Layer 6 of a small transformer language model trained on English Wikipedia (11 layers, counted from 0, width 128). Numbers have three digits each and are written without spaces.
In attention head 1, each number of a token's query is one row of weights dot the token's vector x. The head spreads its attention over the tokens so far by the softmax of query dot key.

Query weights of the head. A number n stands for (n - 500) times 0.0012.
q0: 538525638576473600479558670600545362536388572618395497477529592450614532371493612566360540414530636616666411604497534558614399441536467479409631535346741464509387566514629532427477522491587585537519562534442534611437452548644431394466449391463268540383456495580547308546443703568511356708584476407489565461486596467574646658547611489432608511487384737575508429432567397552500559494468
q1: 573455677490550632527579538439618442460482555502502438534479421481601538417570517470467495484620415675545362418568589575441515586517470555354512591502274419400431610532333515470487465422581524522473476466583646389632502508449308516417539439599460398495557544625500520348330634495629405534490564405443687436484617419498521599575577544515410591636531722536455552535469420535516465552410
q2: 464426317460548469538454504452545529409516459590462411449608590466476542591448525415469509496605569397321385475544476431653429317469505557386471532561479540575560562455444609503412632452394490449552599454644522509527620536442514450604596548472453451789410464451431516502605490577525714443595521544468426292488466483433419491493511527607441598489504575517400535493507566442483498545551
q3: 510464399439350491377473505523594559647537540663647417528445553454378415436419447653682489340385563537508642337472294349552641412582625543604375481393650567597588469363628390718491553538505491374657268439444551530329424422430533656596525548486449419467571467449486469350588385513590601488468506398522405551529475714500463503385620390560563449392585336513487506519577575575474411527470
q4: 493652495530552492434447391403699576521513560370515401438514455572359563535436349680658350446479516492369628398521664534472715529673526580489508497379555511605533636464596655581338427437502528437456520636315477472457490508515592633462487701503436510369540487325500427359583475552456513465418741548505458538583508593484599571581525479500467379517508428438473424544545381557607510548472
q5: 528583515654452500520531524566415510548431414451448460482579538483623464411573666432505554448582250620586372500298601581360393587479571461539498460542397495470529596473434634392534429510611559522443543552589551381628589500576291537413440448497597542519447522429450503552406651713394363526630517576445653517513533451533669419477493609500525536491430468473571334493441599394493502544387
q6: 486547410520430415728568360438686574505596572554639479553629322489366372601529579513505462430580497581498452490419500521349404479500583467641523349513435346634434703500365534431416516484605478465492371563545316482566402568505385576585466398621494431411468449424611442557572508527582516331472599538660634505511466398521463474329601578492425599449407482481537392510685570526532357449414
q7: 346388598431458417541307500437584483485599555478373557509620517450407541534423565502565658473436714394439605512611500523559530434540440447451410456331557573692390505507685525558518495505446526529483638363472392539414493356389505412569532455536540498593377585437388585459510450552473756575526503518530481488529408457428403583460432382482551462449545466493552587495543569418583727535621
q8: 566373318495554551510433601437487588581534375583487436491522485487605545508491516567520608477661380669412478404401481331438567550387605453519409562564469492587691503449416510537572407500570456483597337444581401431383492546417557522314600448574539384371561624470396676411431508547487534411269494425396549693421466522536478518391502495596627570474307576512568464464394338448531425587543
q9: 525518424481513303411437426489536600459497517451670490546610399652435372634582553530505463563555388474469505466351415374407470636474604563588517520517545473563558475587355530489583482434691615628634331482411544567495416427446374544493614491495301500553553421505495505573617418299532305427463483394487469579566500630686517495505571540404490415495473485582547618433559419668472457456513
q10: 394522480463660468416370468611477360466483515353451395566573420418370431491424653511495589585442566356505265400505323369650406531295524532457381685368447500651407414555488533448612533500435574412437622491534492580412617512392392488503579485534497473692555527417503483520484732349574581615605441571564482473541475428617334519628422448611546347374484427407482714434588510533492594545640
q11: 439450444360581302363391433553317528633455362589437416618527419586406522524423553343542463599488470403705557617593440509557332571497484500645486459405337535411494503578408393577524570658637509494497528448347480503528697672384594540724405442622516563528508437401485421733304528522589529451356380367456461634411436472188522591418368437428448593663511520540439556451578482357495475481554
q12: 425440408388393437512539467500422399305593372562599494575540464615520681602537339494506730531500526660428411675379584332483572599485693418458660459562431479531470573388480432264493683348633262603248429516653594431372454641399459625739425509539662457517581457628234607598403327464664420454427489607446479394440456459607560583418467379549376518515436655463363541575623641386532556644497
q13: 473562588581442554312488519509359573394357353366414626661561637514520437469470757438600576407297800500444465427607460546532597487540660600588338552391516546525672543693411574496618546704619514359526413514536509445676631503570500246544532521587528535490503548509510617459513462298558628530545478720510506275538341535480410529467592715580551276464522593494574386607503669484606607333800
q14: 674549629466352304497672605400526555432424492568626556568411520509430493481519592600628427447652593410563581500411421479395398503549480470548535454530582536553535397698433411322553461452536538520470500607632475373473480457540634564515530533308555422606422585468567515553645457537581435316538531383742573569524551622490451578528483657468467376595458684444515533577537498585567466528559
q15: 529582438556576604555463464511575497378437545486724386473641438495445475310358482605596437437474685473714427474484542385482290476478433500636340663439456426599511468555583523283427441368525628367448516262429421529410537464546526552492407455506550363525453325420515585527491723433704438537546608511723611483515345437500508523712483332678287554451523641423497500596578550518511652388617
q16: 489702359525462500447407432442712615452382443328537479376366423588401432510414450642511477528566507532583603461472556457485512567507573493522542451463277557605541517516520428557392410658487560548505315623443459448527398498558517567516549547401472479462475456436357552431566420405402622480507629539507493514355476510614567560362527435403514415359464570423531457528500428517597529451391
q17: 612589492477590483479426528570552510551377553495545380615645492558411500411563318383495706435408411470485378372410371433519651500480158513351552439529329214613526473416307337382437484528585506338482420461470425542492542561482471539436421418645423492514487393503516479417505537528563476411452747476398594510576524656516383706487533632481545466480487602534561492476462455449455477532561
q18: 400551398605615474448554390577468443648534506555596640485653589490538508347480472623495456639278474413585491563446436542515394531575543430613396475494427393552576531630659406212442537430516622511528455450645568525440401701372427447565567480394578568491471431609398466445564583647563335570426519405579353325408295540478455585655453589497533690440524423612601447472310392475631429656525
q19: 395597530564545623622422592506419341482438357473491536395643561529554512538511515548689565421398506315483355462547472448605304617603384462403541464542606315497503567560471509440428415386469423553440539427460395476649607378488360399448533670168429468484699363729488545525527500817649564491414476320476474619513527395315428509540469548528390620337616556629612357392447484594458568629580
q20: 502465343556658533624594472500560541473594421588516579406533386612511589486534606386518513505500475653505431665640614641463484274533593513352518568521545500388648535649445401599470659423535258561490661613602503607587495552536548533449510620543619575441440440592383437574563444460534529550450491471431432617411603551460392503370649440527523538645612305565640659403459512505419478497573
q21: 404571506516452512608622586423622327489408447486422432396577321505662557358428528455356461528609503562543448536485523318545455396441568424500586407575531469417584611480497595403509667713405356661436715518669467472424511444616429618378497734523318406563365467525537500594550425535536400532530443322588627535354523601486519591568636542683625571387408411287487398503506520472450537376503
q22: 370479518631388497634564569588622559377463430440512639486640401463604445427605646366409491347446623484774391527542684589546524296581500453340536425452348401236690610686637635510531530516591400559578516430574395497436467585565564234564632591631389550471665464559570278443668548595536555506526392467454494346279418562345503405393474428503402570497590601437420491467606470600497534553403
q23: 457567597516291577438730484385648613385497386703569487399682631494750676615543630510478588563516649386649355659387517550668450548443653298379611530516510314391327641510314490467490540434278479410662543444561551513555647715260319594692678491476310493454665474574624617472497549659602480524493422488490471641479563356463424575631466510548536358565526677591377557523483587320363503627426
q24: 505588450341735491611623367328461554577530391586611503564326386568424458561439413512595511432451578473550573375612476447497593479412545595443477526480646599560536477497549500497416547418511404567650435521418405532304463446469713436464627632548512611469242577446761515473483445578500526221411640601506558592494372762567489426421374379359649430481606494619417488413619474576503574398621
q25: 584540448437448527645577379440636543684301430401512544425495360441605514549373425523595505546435483532507377445399517583506589433451636477357544477530413449464464564579399470383371415466412482557509508517552518439495417641539337466509479483577634541470446387635375310439528475451424474473634361545592402484552406581486496507450533389502574457493466482487422500402430553491568575672431
q26: 583538582494695402454326525407548381461268497457411480479604604518378422451529710442627637683549539449461449554609443606565509610530673680745329483468477449843503485517491636419458518451467606455500356509284430538537554555679424482497535545518710654537458560404477561461506485336715473436562767473570517441540520506316453434550464520428563475400438494540481427483679571573587517516554
q27: 461454570503489508413485370507525469462404559379555673448534364651508546480524350604456513543601500386508669398588426522386548527434635629342709314537492503398428667550537492423467642458475449461426661497519567537361474519453556517418545536316546565608372518536594235570458545474484560511683267458546531667540562561457508490362462357370513578542533463386310543527555582508415581462450
q28: 446593430404433374426521535564488484494583540481549617464357527650445369480696573511581563583508514636550622459755546483347553688582641707486557503494643503637344545406386522429615480608408408444406724512373640481508448497473559360647414472351359639455473418568435472619522465471500458509441435441525545454559464551575683541413361470405385314643519632566524562492640563425461437409502
q29: 560479341392521514418455497423522743460457457559337558488346550425495543464550600589386608488549358560473437441526546455372521460645578545429618291484539428431351529456439588607470598541534436490479641505535543505467454541538439577447479669532576387531487567538365466478453417515534628473528582366582698505444484375563490428296525604476461612678374521564383708544449486421625557385349
q30: 578476665456555548378573584409431311423336446381592612497182570534649360478420497585409580674554654317506272568583563476497452639437726410585482443338467676454550384578471557493487537681580594635623516443402459599433637349346591430462578649584412636409393473347656585506380522497479500377506426372546590474359530609555624381506457404450372403523529512519357604334407432518494606391608
q31: 463462349563313503425477487431576334492458521457479457385551284488554479574478612606458508556473551517472485330458441399582538575518652555511383451414383509598469473457449500443621620568472323372336587486585440395487455432582631602516508369419407473349580484458514323415492560630278357520463473468576536677684443544666570404464495527665508461566508497712261549408623449538452505524459
q32: 589514673415760580404444544392603484457445577454521468498558424500529509456555479549516557536528408633341523389511502535512613467473365500343404514544276518394520622438368466454563372614546495415518388512606482398493525408552374626402449563486510427567502413468521605546412608389525512626542474515376551527606602382470515514479583530591548448470560550487441493567407481460411533393455
q33: 440524424345531353493401353410366597570535383329547568704364484613421503482372558572556460475561294550464761420550553148378633444555654556642436609473373612623566521446532500542613466514506573229469379393417526503407537400620583700477476463598783306518562517387403720600541417281513666543204634406638438490601449485569409507445332514447631464427540281379649593688563617449704410395637
q34: 555471536415509595446534498455527593538459439565517538384463436537382481623476375502530565480500627352521476489634594446642485588633549517475511436614629461551650489441572493493466446505381476483487517653354491471560469442426712451538632559525438546384585485494469511426507467481517466400453361543596413491507520611538534480621429511454358526461613485433473453414525388549403414655571
q35: 460440445422429588615534580649660460575406578476388562577472550606633479591622470476390503505508551523562387484443380683483565389606455610477684416675535562473471489460420411452478535375548413733731602494610419527568553562413391509531478643525494593468474383555678416441449621422276318525600542368454580461494628524478549489615549465581447545596432575678428478365564537604434521470367
q36: 556324628582391408599523401626530528476335558594667402410464424539367602600515436622485541328597343737482595306326519329533508503465509503470477584626521613569515604448453505567580420519460596426434378494312477487433411470490572622385503546489494484486548643459604521539419433422521524420360669442561528587444619546628508578425547442495688533461492393454477561458465445630418325520462
q37: 515516538597438463503357422371382598481622485532535338440520526446387398423274519573487431463344517607392571484495648440408451544580488510756388646503397568654474593492568503731424454719513552406398401472484623408490641534495508523570479530547617458587521604376415685540522497479545511486569521550497425380391288562519474452536457559441543455419672332581623421573425605318510505349529
q38: 564494184413431317405277529599407427488522537613728350508393558429418445563583539476549574579566559841532645418439565473393536328649457517581509587407491566461643585351573673583391473693446477474611380384372427380421586384474606450474518519577665441600442654482552455497494401448592411343319598494512391509363412412421399432470403431547518570567471408571443394470550348467520272365479
q39: 510603437437369374526555525507622321516457535472534490539588382495637392527658513526525469641614606317552368441430297585551406454425563515492577354490555511414510442635323414314557613360547531508617618426598520474457423426515408525508419536567463644539412392607529279596500639550456521278436547426534555561569587571482428556402488505551405576561336552490309466500632552595520468569451
q40: 456432468519563424667453440511460533458406645498440667453564696589634442523456488451418531651565460513438553588480467498353430579512588610472441442579524601434481485606482471411520427492628552561591672421409666582566342505680366429449505458512657559655514474606546595482486436551479527500659419487485569437397432500563521490488511382392550472443423562509590559420453605461600573367364
q41: 508297483492569582421597373450497626644332608628395653556554464520497633400418396572350658513397524482497475593455527654510431494495430553476554511614491446491481538509482337337527445328633426486517664503582595511623389656548509440539720363491413458642720406595552416488294564426472497635497471452665464417436387343497602477599630389667580424567556625563443613376275544607425516582372
q42: 598490478482467478465696622431600567664391450614554483470478482479500491383405533536500651491526576512552466458526458459483550461437568447510512443561538414572589505516305362372529490458538391374481543527663294476619586591389560426548547379429497486551518577535608498483547452638556702357380595489533505527543405600462398642577529488542528415489454696498415436547454451488496361526508
q43: 607579329585669645505540475448594536532417647671467484510424487550595530484574364604397571453572624554468577487486527429479490641629417668549344518544503494565621652407541490537465568410527606452448419421590530469485428443538435603282430519583559503375453513528482607405482646587374358617412675526403430543497586653631517531558635559567431444512472477469544563695452537748500416608435
q44: 500528339473481490681509503548345451316465397494525444414657608505604677382497466456572524537522422494444401436283239705689540551482589437510295320450462452606545283615385376275390516402477567503398446493525542453482386519747387415473503506372577494657521555582610491572463517497580320507424385577704542389586747500397598622393582472603448627503313522682438315646439469437672565486456
q45: 631502358426439434422583516468659502476627575447539603556483455573480419564509387458611511458551391456427497326449529561415563674585482464614527374539634341617466531393375532466502413522441545502549347468341358474561585408454547549484484443490294502405484440411472472466607498522426472439349693491469451570606615563530553505458526609527385468489419502630476383460579504502535436474500
q46: 450374652448523473447453563461729517419450525511567548367605481542554569410430449574365561295562609544516407731495556500566628413554434451444598639548652534370596511477446407588412511476685403486571518503549525602489388488444529461464672443523451436549563466699520511375503554440679561512548338307577603478506557500391622283497712559632492517582613665262516617406412467511447637528609
q47: 530544492525523511518463603379640413648581379580515533582594471547423333471530459544374485459523606564670478490500479461536569552481360527455665523543518357572549624452374417387460497321610465423624505551606463518601480455580392417478581330532341490538454390557652408436571595602508588329397509514479366463614446461477442375557654520466404470498429515658512667472421358726502490536491
q48: 497464517582528535535434600508617390534477500454443602393512497500535540569530486406497441498653583526353419527576446531598646700434579598483543517486506470515553533549453744414414369468505235516623568633534556533636492664443467387375588538497568459547482576540363503393527430524429388460418540401436397718506470266700345589712578412537386465505567685394390428489665540425258508509480
q49: 421413641466384662406643511505592514482412513541406696582665571629621477313424518572431692599609481435574393407672568623529340506443320666306427509630494565370483491748541320490509485416433433606541692491536463441675354466465536413420515476494334675535599512555365542565459607412591440506701517595590562537424497555425452398668598394564386569558474600679463428453307572449517368529553
q50: 543634506420559565349446441519399537699491461654634547568382656716318341342608405497386457609523546580534548442611320405405438678444591622488546827693604607542303452383634456529595592534511386594418462454503503521503555512439518472548688473494519433497472622425393547518606469410552350318422731579542548494491402603455559584697492497515465606470332462495461565491555535372627455455395
q51: 536512431420619478573359295552417462281491467474400580497390609560622569406478446700474398632577587506614360410489482410383539418509546351469465470527314529711434289533308494325506473556550478517559513519482584577390447466517572444681429421445535646395238567390753533441308449531615479556295483330527474635601318497491426573584500538432629529364575438606528644485334430401631539536542
q52: 593442430489555345509411572550638353438577417509660514441658458525491402664426532387483585490457494581547516636495605755420457402472341497431446514537538624399450529716524342365599690582546323643477550476624337284548689530477661491486497645399425429515325377531400430679474512500394344512540571492459500439555456393433683389559429535380526441535592594672615398570417383535589486338443
q53: 703525526503708647514397269487526536494402463663536570428544675561562638303451590511495382414575655515385374335611546418478654359463488587573547464472480374506305356405488650590541686609542452505405509479568576595505428503396511415543519492465424442497462555541449480681480375487464429488355519546576513400649441466573479368540606647419492443534657453462625571556229608523513434435433
q54: 514256475605480339660505439613674481520713194412261747459505452483453700666654455227557505513578377413622414766423337345399821540467674548469548431211773717349524600392760794391638595718667299686652574474605581662328476587379694547671446324286505534679339515577036594639343148240685831417495439500595382700332584103599472689305141647495505798431781446252495535431708353555615706397821
q55: 649602676518457529639379456531370724693632497557657552492568412433567547436421466263538431558543439691369473509522576584495399531564281468634452485263552443747411435479552564575414420494385412613476533564432464500387587640443552484479488249717507464497474614673481518427400520667533351423562507416574491494542580447272345380574367618453654393420432376464558537460324349497606431500636
q56: 419296459539238563550509575575383522362574381360438481584434445538378576470442693554485463491531533559476448349520793417593572548416653716510478550447652559514491576384390703517412665493598524479572347362433460632415469667531370361457381635503361420345470472472433434783253266431516538447703546662621271403510430579573440522433467478536456607432570506517629484604523423497730595372450
q57: 361386513386450492567439540565543531428366601619358524396522737477464689489586453408477428458427435413555426495637524503530626511557673523549402641490534540417566590383525586581530487483458301500461638495332419466515306484618508426442487531492269577424452523602566463382492592580314372497472515524479472460519618412426620598463512648443448393451568492421425376353503648426395455601465
q58: 469550516525422448600422567350403464333567500572513435363423763470492593596388510558548477573469535657428497518438441416417570697403635518446485560461647551565548387572527663474411384440429558606430430516558654451422580655587432331708420438658452602581552595378518403467394458502551384546437617531447458457287537554484552536547561539489474401439465510533515513568422566665578502646440
q59: 432500630763551419351580421534644433358596525478522486427500500473405354386505655471528408736345417574554438414236485494472463346595522467444475565542586434544547267647386590405559506506484616500475592694607475449525506547597471336423537479594248494470462402697730446565656675563542448607533494563500470442497571503474579450431411500412382489524448506552481546531412341454487567634589
q60: 581314449332554531590402562637400586290431482719534623542461539463606531654453465444497500529476433528548567427323622551467374440423518417481605356508511570480539562450579537497311562562571386365439583620465479668702450506529462626446572456497670482540477524537476591394428400551682522668480392485557354487545516599449314539430391442608566575465487484590520570425764469524430546500500
q61: 602574562376319482635475262428597574533593755445465465527574638538628742604553559415432546571488473448425379543556479701656564467628542559470259261645521570414520444430691546464409609531659403616512563512450404535593425491332374494337523524515494477450525382585471591363515509450799491494370523471488380576463474373465391609447536500428598562658463529540525453541371581606511514506544
q62: 503602573500514443500542445455559309465512430534477612399373481598578567400703442722514475528337680704462535486582536578549549397453484503476788592372422424462372454677376463360461509603432620508554636611430464408583358401486642455389554484491416655325660514553474431365429427406514386665305558505578508669445630412540481452613500469340406453688433457364546529457453567448602505661503
q63: 429402587583447509612433521262580651635614583484404622370480276408520505468411547386519467468462635555474533589444514646500395324397345529376546459376475327367401452448477519488491589517380524567519685491469425610666462393587441668505442593600551630752516421327508547734426462463511522572488488520427500388541436551567460592713578429448484487477420497472558584409434358483469660488520

Each question shows a short text with each token's key, already scaled and adjusted for position as the last token sees it. A number n stands for (n - 500) times 0.0012.

Then comes the last token's vector x. A number n stands for (n - 500) times 0.021.

0 " b": 524516491449523521550492563479469462510485359481339366413509459520497504510505566495468504505450436453483514476476524504533464503479497471499331510506546535488432502453531400427464481473454471
1 "ase": 520528492472506513519515532492484474486510347425358399429516496522517503473540568403482541458460477493504485487494512507517504499487508551488375545493519497517446500469445447454518467482511508
2 ",": 514505504474486508505494512490481480485501329481340379434515507526527520505548536501462512493449485499463479479481507477552511462425505459493327563496472500499489502490468455425479469507542536
3 " to": 485508507504521522513506496494498507506523358480395404463539466508550515479555503509468477492519524505476472497509513501509467438491537474494368487499486549452524506476491478461535475514524513
4 " n": 451478490466543547516494478490484497523521462505393389467525422479517523516490543495524500521477512548529442521538543465528449511442484506470387513493447533393471498432523402395507466481430509
5 "ar": 489458499491546512513499529531488490494509470489413361501534513476514473509530595448482537463436490536534478527538549457508476414442474503524387458494522477500438513531507422513466499455535559
6 "row": 489483517499537500524509484481504496488493342448362455445533491534531529490567584453492482434447465498521476523527546492528494480440546520469435559501448516554444497451486448467520461451511548
x: 366379415500449210556511587420466441367572370362490491448541563644604614701350524451556529566507410400455488520782509448394392467728481454430549565478485494426284595619634575421652683598414497494581420579153647383332460459487526471439511478607600412468595483420539752556490389615505591738553370387568408425544542318433488539561688330410614457341672315435520391449556603404397660375416
Which token does the last token look at most, and with what share of its attention? 2 ",", with about 40%

0 " qu": 532521498438534490568503569492466466533530421445303381443544411477460522487515609509462443531479427452487502485492513504542438475478499529457342484512536520435474507431521380413516510511459475
1 "al": 577557510465572555565471529519452453531520407513339412485536502539497509463473500481485529428493454479475494478500522437485479478394508557499394494495444478548516496451438410534487449464530539
2 "if": 569559531463548541544489526494466470490508411517352419452538478551514519460532537451436486426541528507522494487505515489521481443402468555497348524513444514544529501412449473426518497438499472
3 "y": 502521500492547519523512537466462488487477316474316348443531474507537521456573548426481493483457540515503478499520526489488511507467497441491343529500464527543473495425487419438537420501510589
4 "ing": 477503502517529502511510518489471477502496327433363387406550456520527527522541569427483506475451526502523475509476524487470500485473524551488367547481479567519451498452445394427490407466509554
5 " stud": 430452472521513529504499557545476494477504506456423499469575489499480496510487544455456450477469495524534442562480557476482427553488511615462372499534518525499508512491465430481466491449475500
6 "ents": 479494462544504505490507513507495496515532356460374489437502497522498481513523527473453528511417488495492495528496510518483496448533514572456332537472493494470473502463427469456517413496490488
x: 231260559529418449648492478636454446422305608541536583584479555435511557414331601586535528445451330457538516477650601541345425369639589453454516472458447505333250487454625593581376628511604421479507585490383647364416561355461526533496440419539511541468475604571507504479441485340515422448584227596580500423501643453423495501487411328411673706618708526608550416257582691246419710587565
Which two tokens does the last token look at most, in order? 3 "y", 2 "if"

0 "ran": 514524509493521514541512518532481427523490389457287388481501487500493487455548613449447509464458462471497492478476500510525518512401486420514313496501496543503477505457471371450520475464486543
1 "ch": 526532519493516510545496536467494445516494303476293323467505487481521479463542625423489493489482499485498490466481499481501532512425502492499366532494541516530438508453463435474517461463516548
2 "le": 525544524501517495523512532470507465526505363442403437444539447513511509485550613425490512522523538515521478498503525502537508477440502480465384517483503521491468501437467416434509406387485546
3 "ts": 506503493512505490496508503487492468529514353426368448440520467505483488501517558451462503487419517517542459517480516500485502510469517520487318525462522532442461502451436435404502439447485513
4 " c": 450491507504521521522493527497479483527508462466396428451543431489513514543515538510528495534495499546542447534479546509546430480474522489483330546502575506388409504477492354418430485439495541
5 "over": 473482484534528495496504471501475497524507322439330379449548457481528524525551498459459466471458503506541471536524554499471514492446487577470353557479508526471453492488499460479470431488539528
6 "ed": 487507491514541519502509495484490501507502382442411353436506497468557525496556529459448483477471470510517473525506509473456500521465539504452356539456480536539477496501460467453507431477539574
x: 390355589335462372622457564528648539486384449548449436511410520639516555628496450415585388393523361567411610536698505498447593407538456374427684388457390597401301509633619814239670647508388584636367395625295573521510387491504484360479425473619520391547543375595544703492435507449550481601526263576618612341559476334566479508534481395358632665325701448475454432462607622299330625418433
To which token does the last token give the most attention? 0 "ran"

0 "ar": 499507502481503510515501535495466454494507358456312343445488491493504487504540611437448555478447487482491500471478511498485514469457501489523323504501490530532482502484471421471484459465504540
1 "row": 517518505478518498541511531491494459509504330436319404427513490513515509501552617447472497470451495497489486477497521503531521475451527487489367534490485512511451501440466413437509456452507531
2 "er": 506496503496498489499508506503482464519508292437318412434528477496523507493534585442485521494469510503507472482499508485483512496484546559495369562486515515491444499474470451458533442469515511
3 " end": 502532526489544504530496495476483476535504343441451383417522443483519505516557568467485477488499542525533445508480537488495501538482510529459336542493536516461478500476477382455481464459498514
4 " to": 470498514518521517516509505495502500497511308460365394450559479519566522492568508485442441502458517509482458512480524510528481489495522487461344517505498544457501503502473466465534460499522541
5 "wards": 480493517537507517526507504494504491503509267471353410466528496482530533494565501480466458467498491503476497494494519501521508462446526573472356530500460536473527503471444494479524435518543534
6 " the": 500494501508532514495504514447501500498493264507364409459506510494536514515560564460502490457456484502497484520502511501513483490462558479447347552480477531472435501457445489465478424464542522
x: 366439574625513295709553544626575617394767470499620602524525466562535702483281578433361344454407451651559391594541568671482698555393645370477522394405307803322482483456572462473569524458415456666425587513278543394398450642486545331507353515589476545496421437467411521463439563392377499572601385533427503443515532491459420555533494521378522658427689389551344476362681618354216518465601
Which token does the last token look at most, and with what share of its attention? 6 " the", with about 30%

0 "or": 508506516472510494517506527485468463511506319467272381443515478508502489493529606445456504494444482495512490480479523502488519492460505521506308527494495518482490503487465418449523451473509515
1 " William": 519509502488515485524504512480502484504523367450344421432498474482478499536543597472481513511443497503505481480504522499488511484509514537461324527499482496455466506482458467455510467433510510
2 " J": 552560522436524499553480498445484485513518500468455438437505426482514522537529566475546509510488528512524461518506534465508465513503447557436375505516518529486490497440532398384450495403440547
3 ".": 508524512476541513516493467433518505515519388424382416446502456510505485524561567500514510489543514511489480475519509447530511487465525476441380547493472482521498498492475437463497494436540537
4 " M": 468485482498513510531495509479457491517510450478431473455513451517479490526560580504545520501487510538517457540528540508525450486535492527463333496517520548481478497405535428433459483441418520
5 "ag": 466455488531501511506504507539478479521534502428407439478544512470558479477543568482566591471457457524508459533532539496505502434508489553494371464499529532543472498482484358466439502419498532
6 "ie": 516480488506517492513509515487498494489528450432362406453516507539492483522502601453541551503478493486491482506499519510530484483480525502461346531483527496499434497466454416455500461411471536
x: 320351431513465452563524567501315512425585533491525479425457539444557427381414536506513461559475441544475324443504518440449509467661644400460469507486417657369443527498663596556272721429439455448476583401248685414460606211544423567326403436500603453462489554499585419640403342542586573692400337600605475419464676307370416488474330443396683605385531405366507454536376614312393574334369
Which two tokens does the last token look at most, in order? 0 "or", 3 "."

0 ",": 489504480473478504509491523488480466499504343490348364450501498529523519495545522497476493506500482495487500491485508492552513494425485443505338546494471508509517502481457451435483495496525520
1 " H": 525540528460531520545485503442480500522512445472423400428476430487499504528514557482518543549470502478514464494493522488492475511513474533471346521505548516478488503443522429452440472474467500
2 ".": 527534503482517530515488473442504511509517384424435416458513502499510496528580548496496529470513498498471492471513508457530504481459509474481403541500460482523508500495469474467501474461532500
3 " M": 490525497480528525533494501486458496511508454479435476464517465511480493519547555496540537494485538532529473528530533504521453459537494531481358490513502543483474498417529447442453498452423513
4 ".": 494497509489537498510505478474514501515518441420403435450517489509495495526573572505519533493509514514510485493524511477532497496479532459460409538481483501527484499476472449457502488436519536
5 " G": 454454489526503498522497518491481490522520490463481452454514451505529501525518554507546537518462480526522436534535536472503456445524512510459381497492553533494463496426527427416448509430453528
6 "at": 498467478529489490520504551484492483503500419456469468474522471456498503488495591452511559517480439499493465534539505460502486435472428536461387509496517509497468501461458411455467448408459542
x: 516452309603419453376592370472424639448472599499515414425569553347515542641407468345544241625508414540382475533642566406341574546537744457403347428330410626281468534464578583524449548563429405486519490470212581336351607282574471537444462588571574357281397508484373457432493497389766591480398314470570504390547537524525573358501261418345567551383584266455447449429470696398553528444622
To which token does the last token give the most attention? 5 " G"

0 "eral": 510504461470507500530505546468468465508507258460219373419503512493523509489509607420484488469427462484533494473474532501504511451492582492482292536501451522502492498462483398435527445507546528
1 " Ass": 557577508429556549557476494501445458530527378456363391440516431445482465511512569475485533460380480471518443497486538474461488543457489563443271524518524556469489498449526391496439464470452499
2 "emb": 534537495439575549588479565442473458499511344465325563461528516559508449574443548478482476465545510501534452522477532445465454344493525634420399518507554510548429506542488492442411443476512481
3 "ly": 508507496513544484515516580496476485499528284436265465455540520537531469481556584433467487497395517515555451518491526505501505416494528547479311525499501470505444500413419475416518437452543509
4 " in": 485497494530513528490501505480494497497531262471333405438519515514548513550542522506514477546440520504494458515495518470517494457478574517447266528493496570449527507478393464463503458456543519
5 " both": 502502519505580478529514518483513516520521306508319468477557496482602509503574480479452495536480485501521491481512548531500524469400519514463304515483468513494441496404443555482482436469567525
6 " of": 513480532522532496505502490516484485501485272478289373480546516460565543484534519465478471525470465502521510451459524523488525436419526464503312492510490556486522507443426486476508526486507510
x: 500390371621410300699552473487614445497511468525474454399514557544443523508464432406423464366413503419518500473623583660392451456420574466546615666414513729363378413522501676327581710498536377550292541497371709595526492607435516367640429521753555343681479424536589711528525602421509560533501545492467554477554604552492477573556353262487621519353558389441482562340557701404321483513590
Which token does the last token look at most, and with what share of its attention? 6 " of", with about 40%

0 "in": 508520506467510523504493560457463402517492275433285327401511456522488501530534648430448522467431430472469502472485499492529506514363497418502217531481470555476458500441416372454502459423489512
1 "ear": 553510515467544478543497512504504441502503380424276442421545514462540513493585653361510441342472489510496485463492503470455485527450552572433312569474495531576407501421435423426518488386537547
2 " p": 546653562452573493585485503503460465527498467418415370416582386490431512556531656498521487509502548517550452543470548476509419530476484705449325517527596547379413508401527234403455481407465526
3 "od": 462540535509567524556492505518463458552505450390226418477556481407505513425495561465454531412440574536483439541523549528491491349421496517450201558484522459550511493423447394510414532393476557
4 "s": 486491495512516547504495474465488480534512295454420366433481449560475501531585550505399528502420549523564478529509510456496478392482504430454286576454545464486435503442375411362460440452509536
5 ".": 482485503515518519496501469431492482516518190478258286410520522542560521515626508494455513420431495494519480491503502454544536486383504341480221583466439479427516503446466469352428474501542574
6 "\n": 495477510527495513478497506343467480539475052520205228451498566534531527492606514495453542431420480490496492486539507432627539308397489247518265562494443478453476502436436495425494547523534553
x: 447385290593605262513534540581552475444517568615531528598606547516450559445280410391479390592548415432443500575547536623461703532499695445601517499435517652514446585430564438362573509476447456628397592441368518378589412395396581356458516597694423438457520379475606588517333688351444525595493477621339532359555593559705496578583548539566631531390537367414434385442455580416274534594595
Which two tokens does the last token look at most, in order? 6 "\n", 5 "."

0 "erg": 504511532459552536549504517506505447536516393441357493485558432518519496498541583445425448477459427460474514454483502493499482555421488518443407499503499511479468498443491381458471464432482527
1 "en": 518524518466521499534504546479473457517509330440355392447518452539523477504549599481457505517461483493492489482486512491520529486446498391503314537488502506482442497456441413438509454459476531
2 " was": 500508502493498510492500495463482483495497246475353348451487505475537479509563533528442524508428491492455485494487517503473523500444531382499299545491518457466428501533464529488482485460548505
3 " p": 484564521485542503544492502471476485531494357449365384420534420508466511519508597514516524549488546552518459524488541489509459483470499568485388506517532527379442501429514357431449489452528508
4 "resident": 472504493504535513498503514507489481514525342452314358481527520496530497466486515447467546468445504500494471488513517490482504439517563597475310526482475487511476496515452484497503489520529484
5 " of": 477490497541525515499502499489492492476507267490351371465518500466556527498576520451488473517462489508505494503494520492471519453485500511465316498502499560506535504467442509478485455476560572
6 " the": 505499505514534514484504512447499493491495260513386390457517512492544520520566556485512496470437480502501480519515519480517485469453545431438322548484465537485430501465456498454479413478552521
x: 345420540587533289713527534592548634413766494535617568510554471535537654510221504433362342413422422597591434560504583673495685512366605376483495436435304777347482493410508422479577598455433454685450576557333482372431482669474532330531300526579498579472427437436467489469442623353392584603559330561427499538536551529513404550533473519357580692447620351601410501363723653402233450484640
Which two tokens does the last token look at most, in order? 2 " was", 6 " the"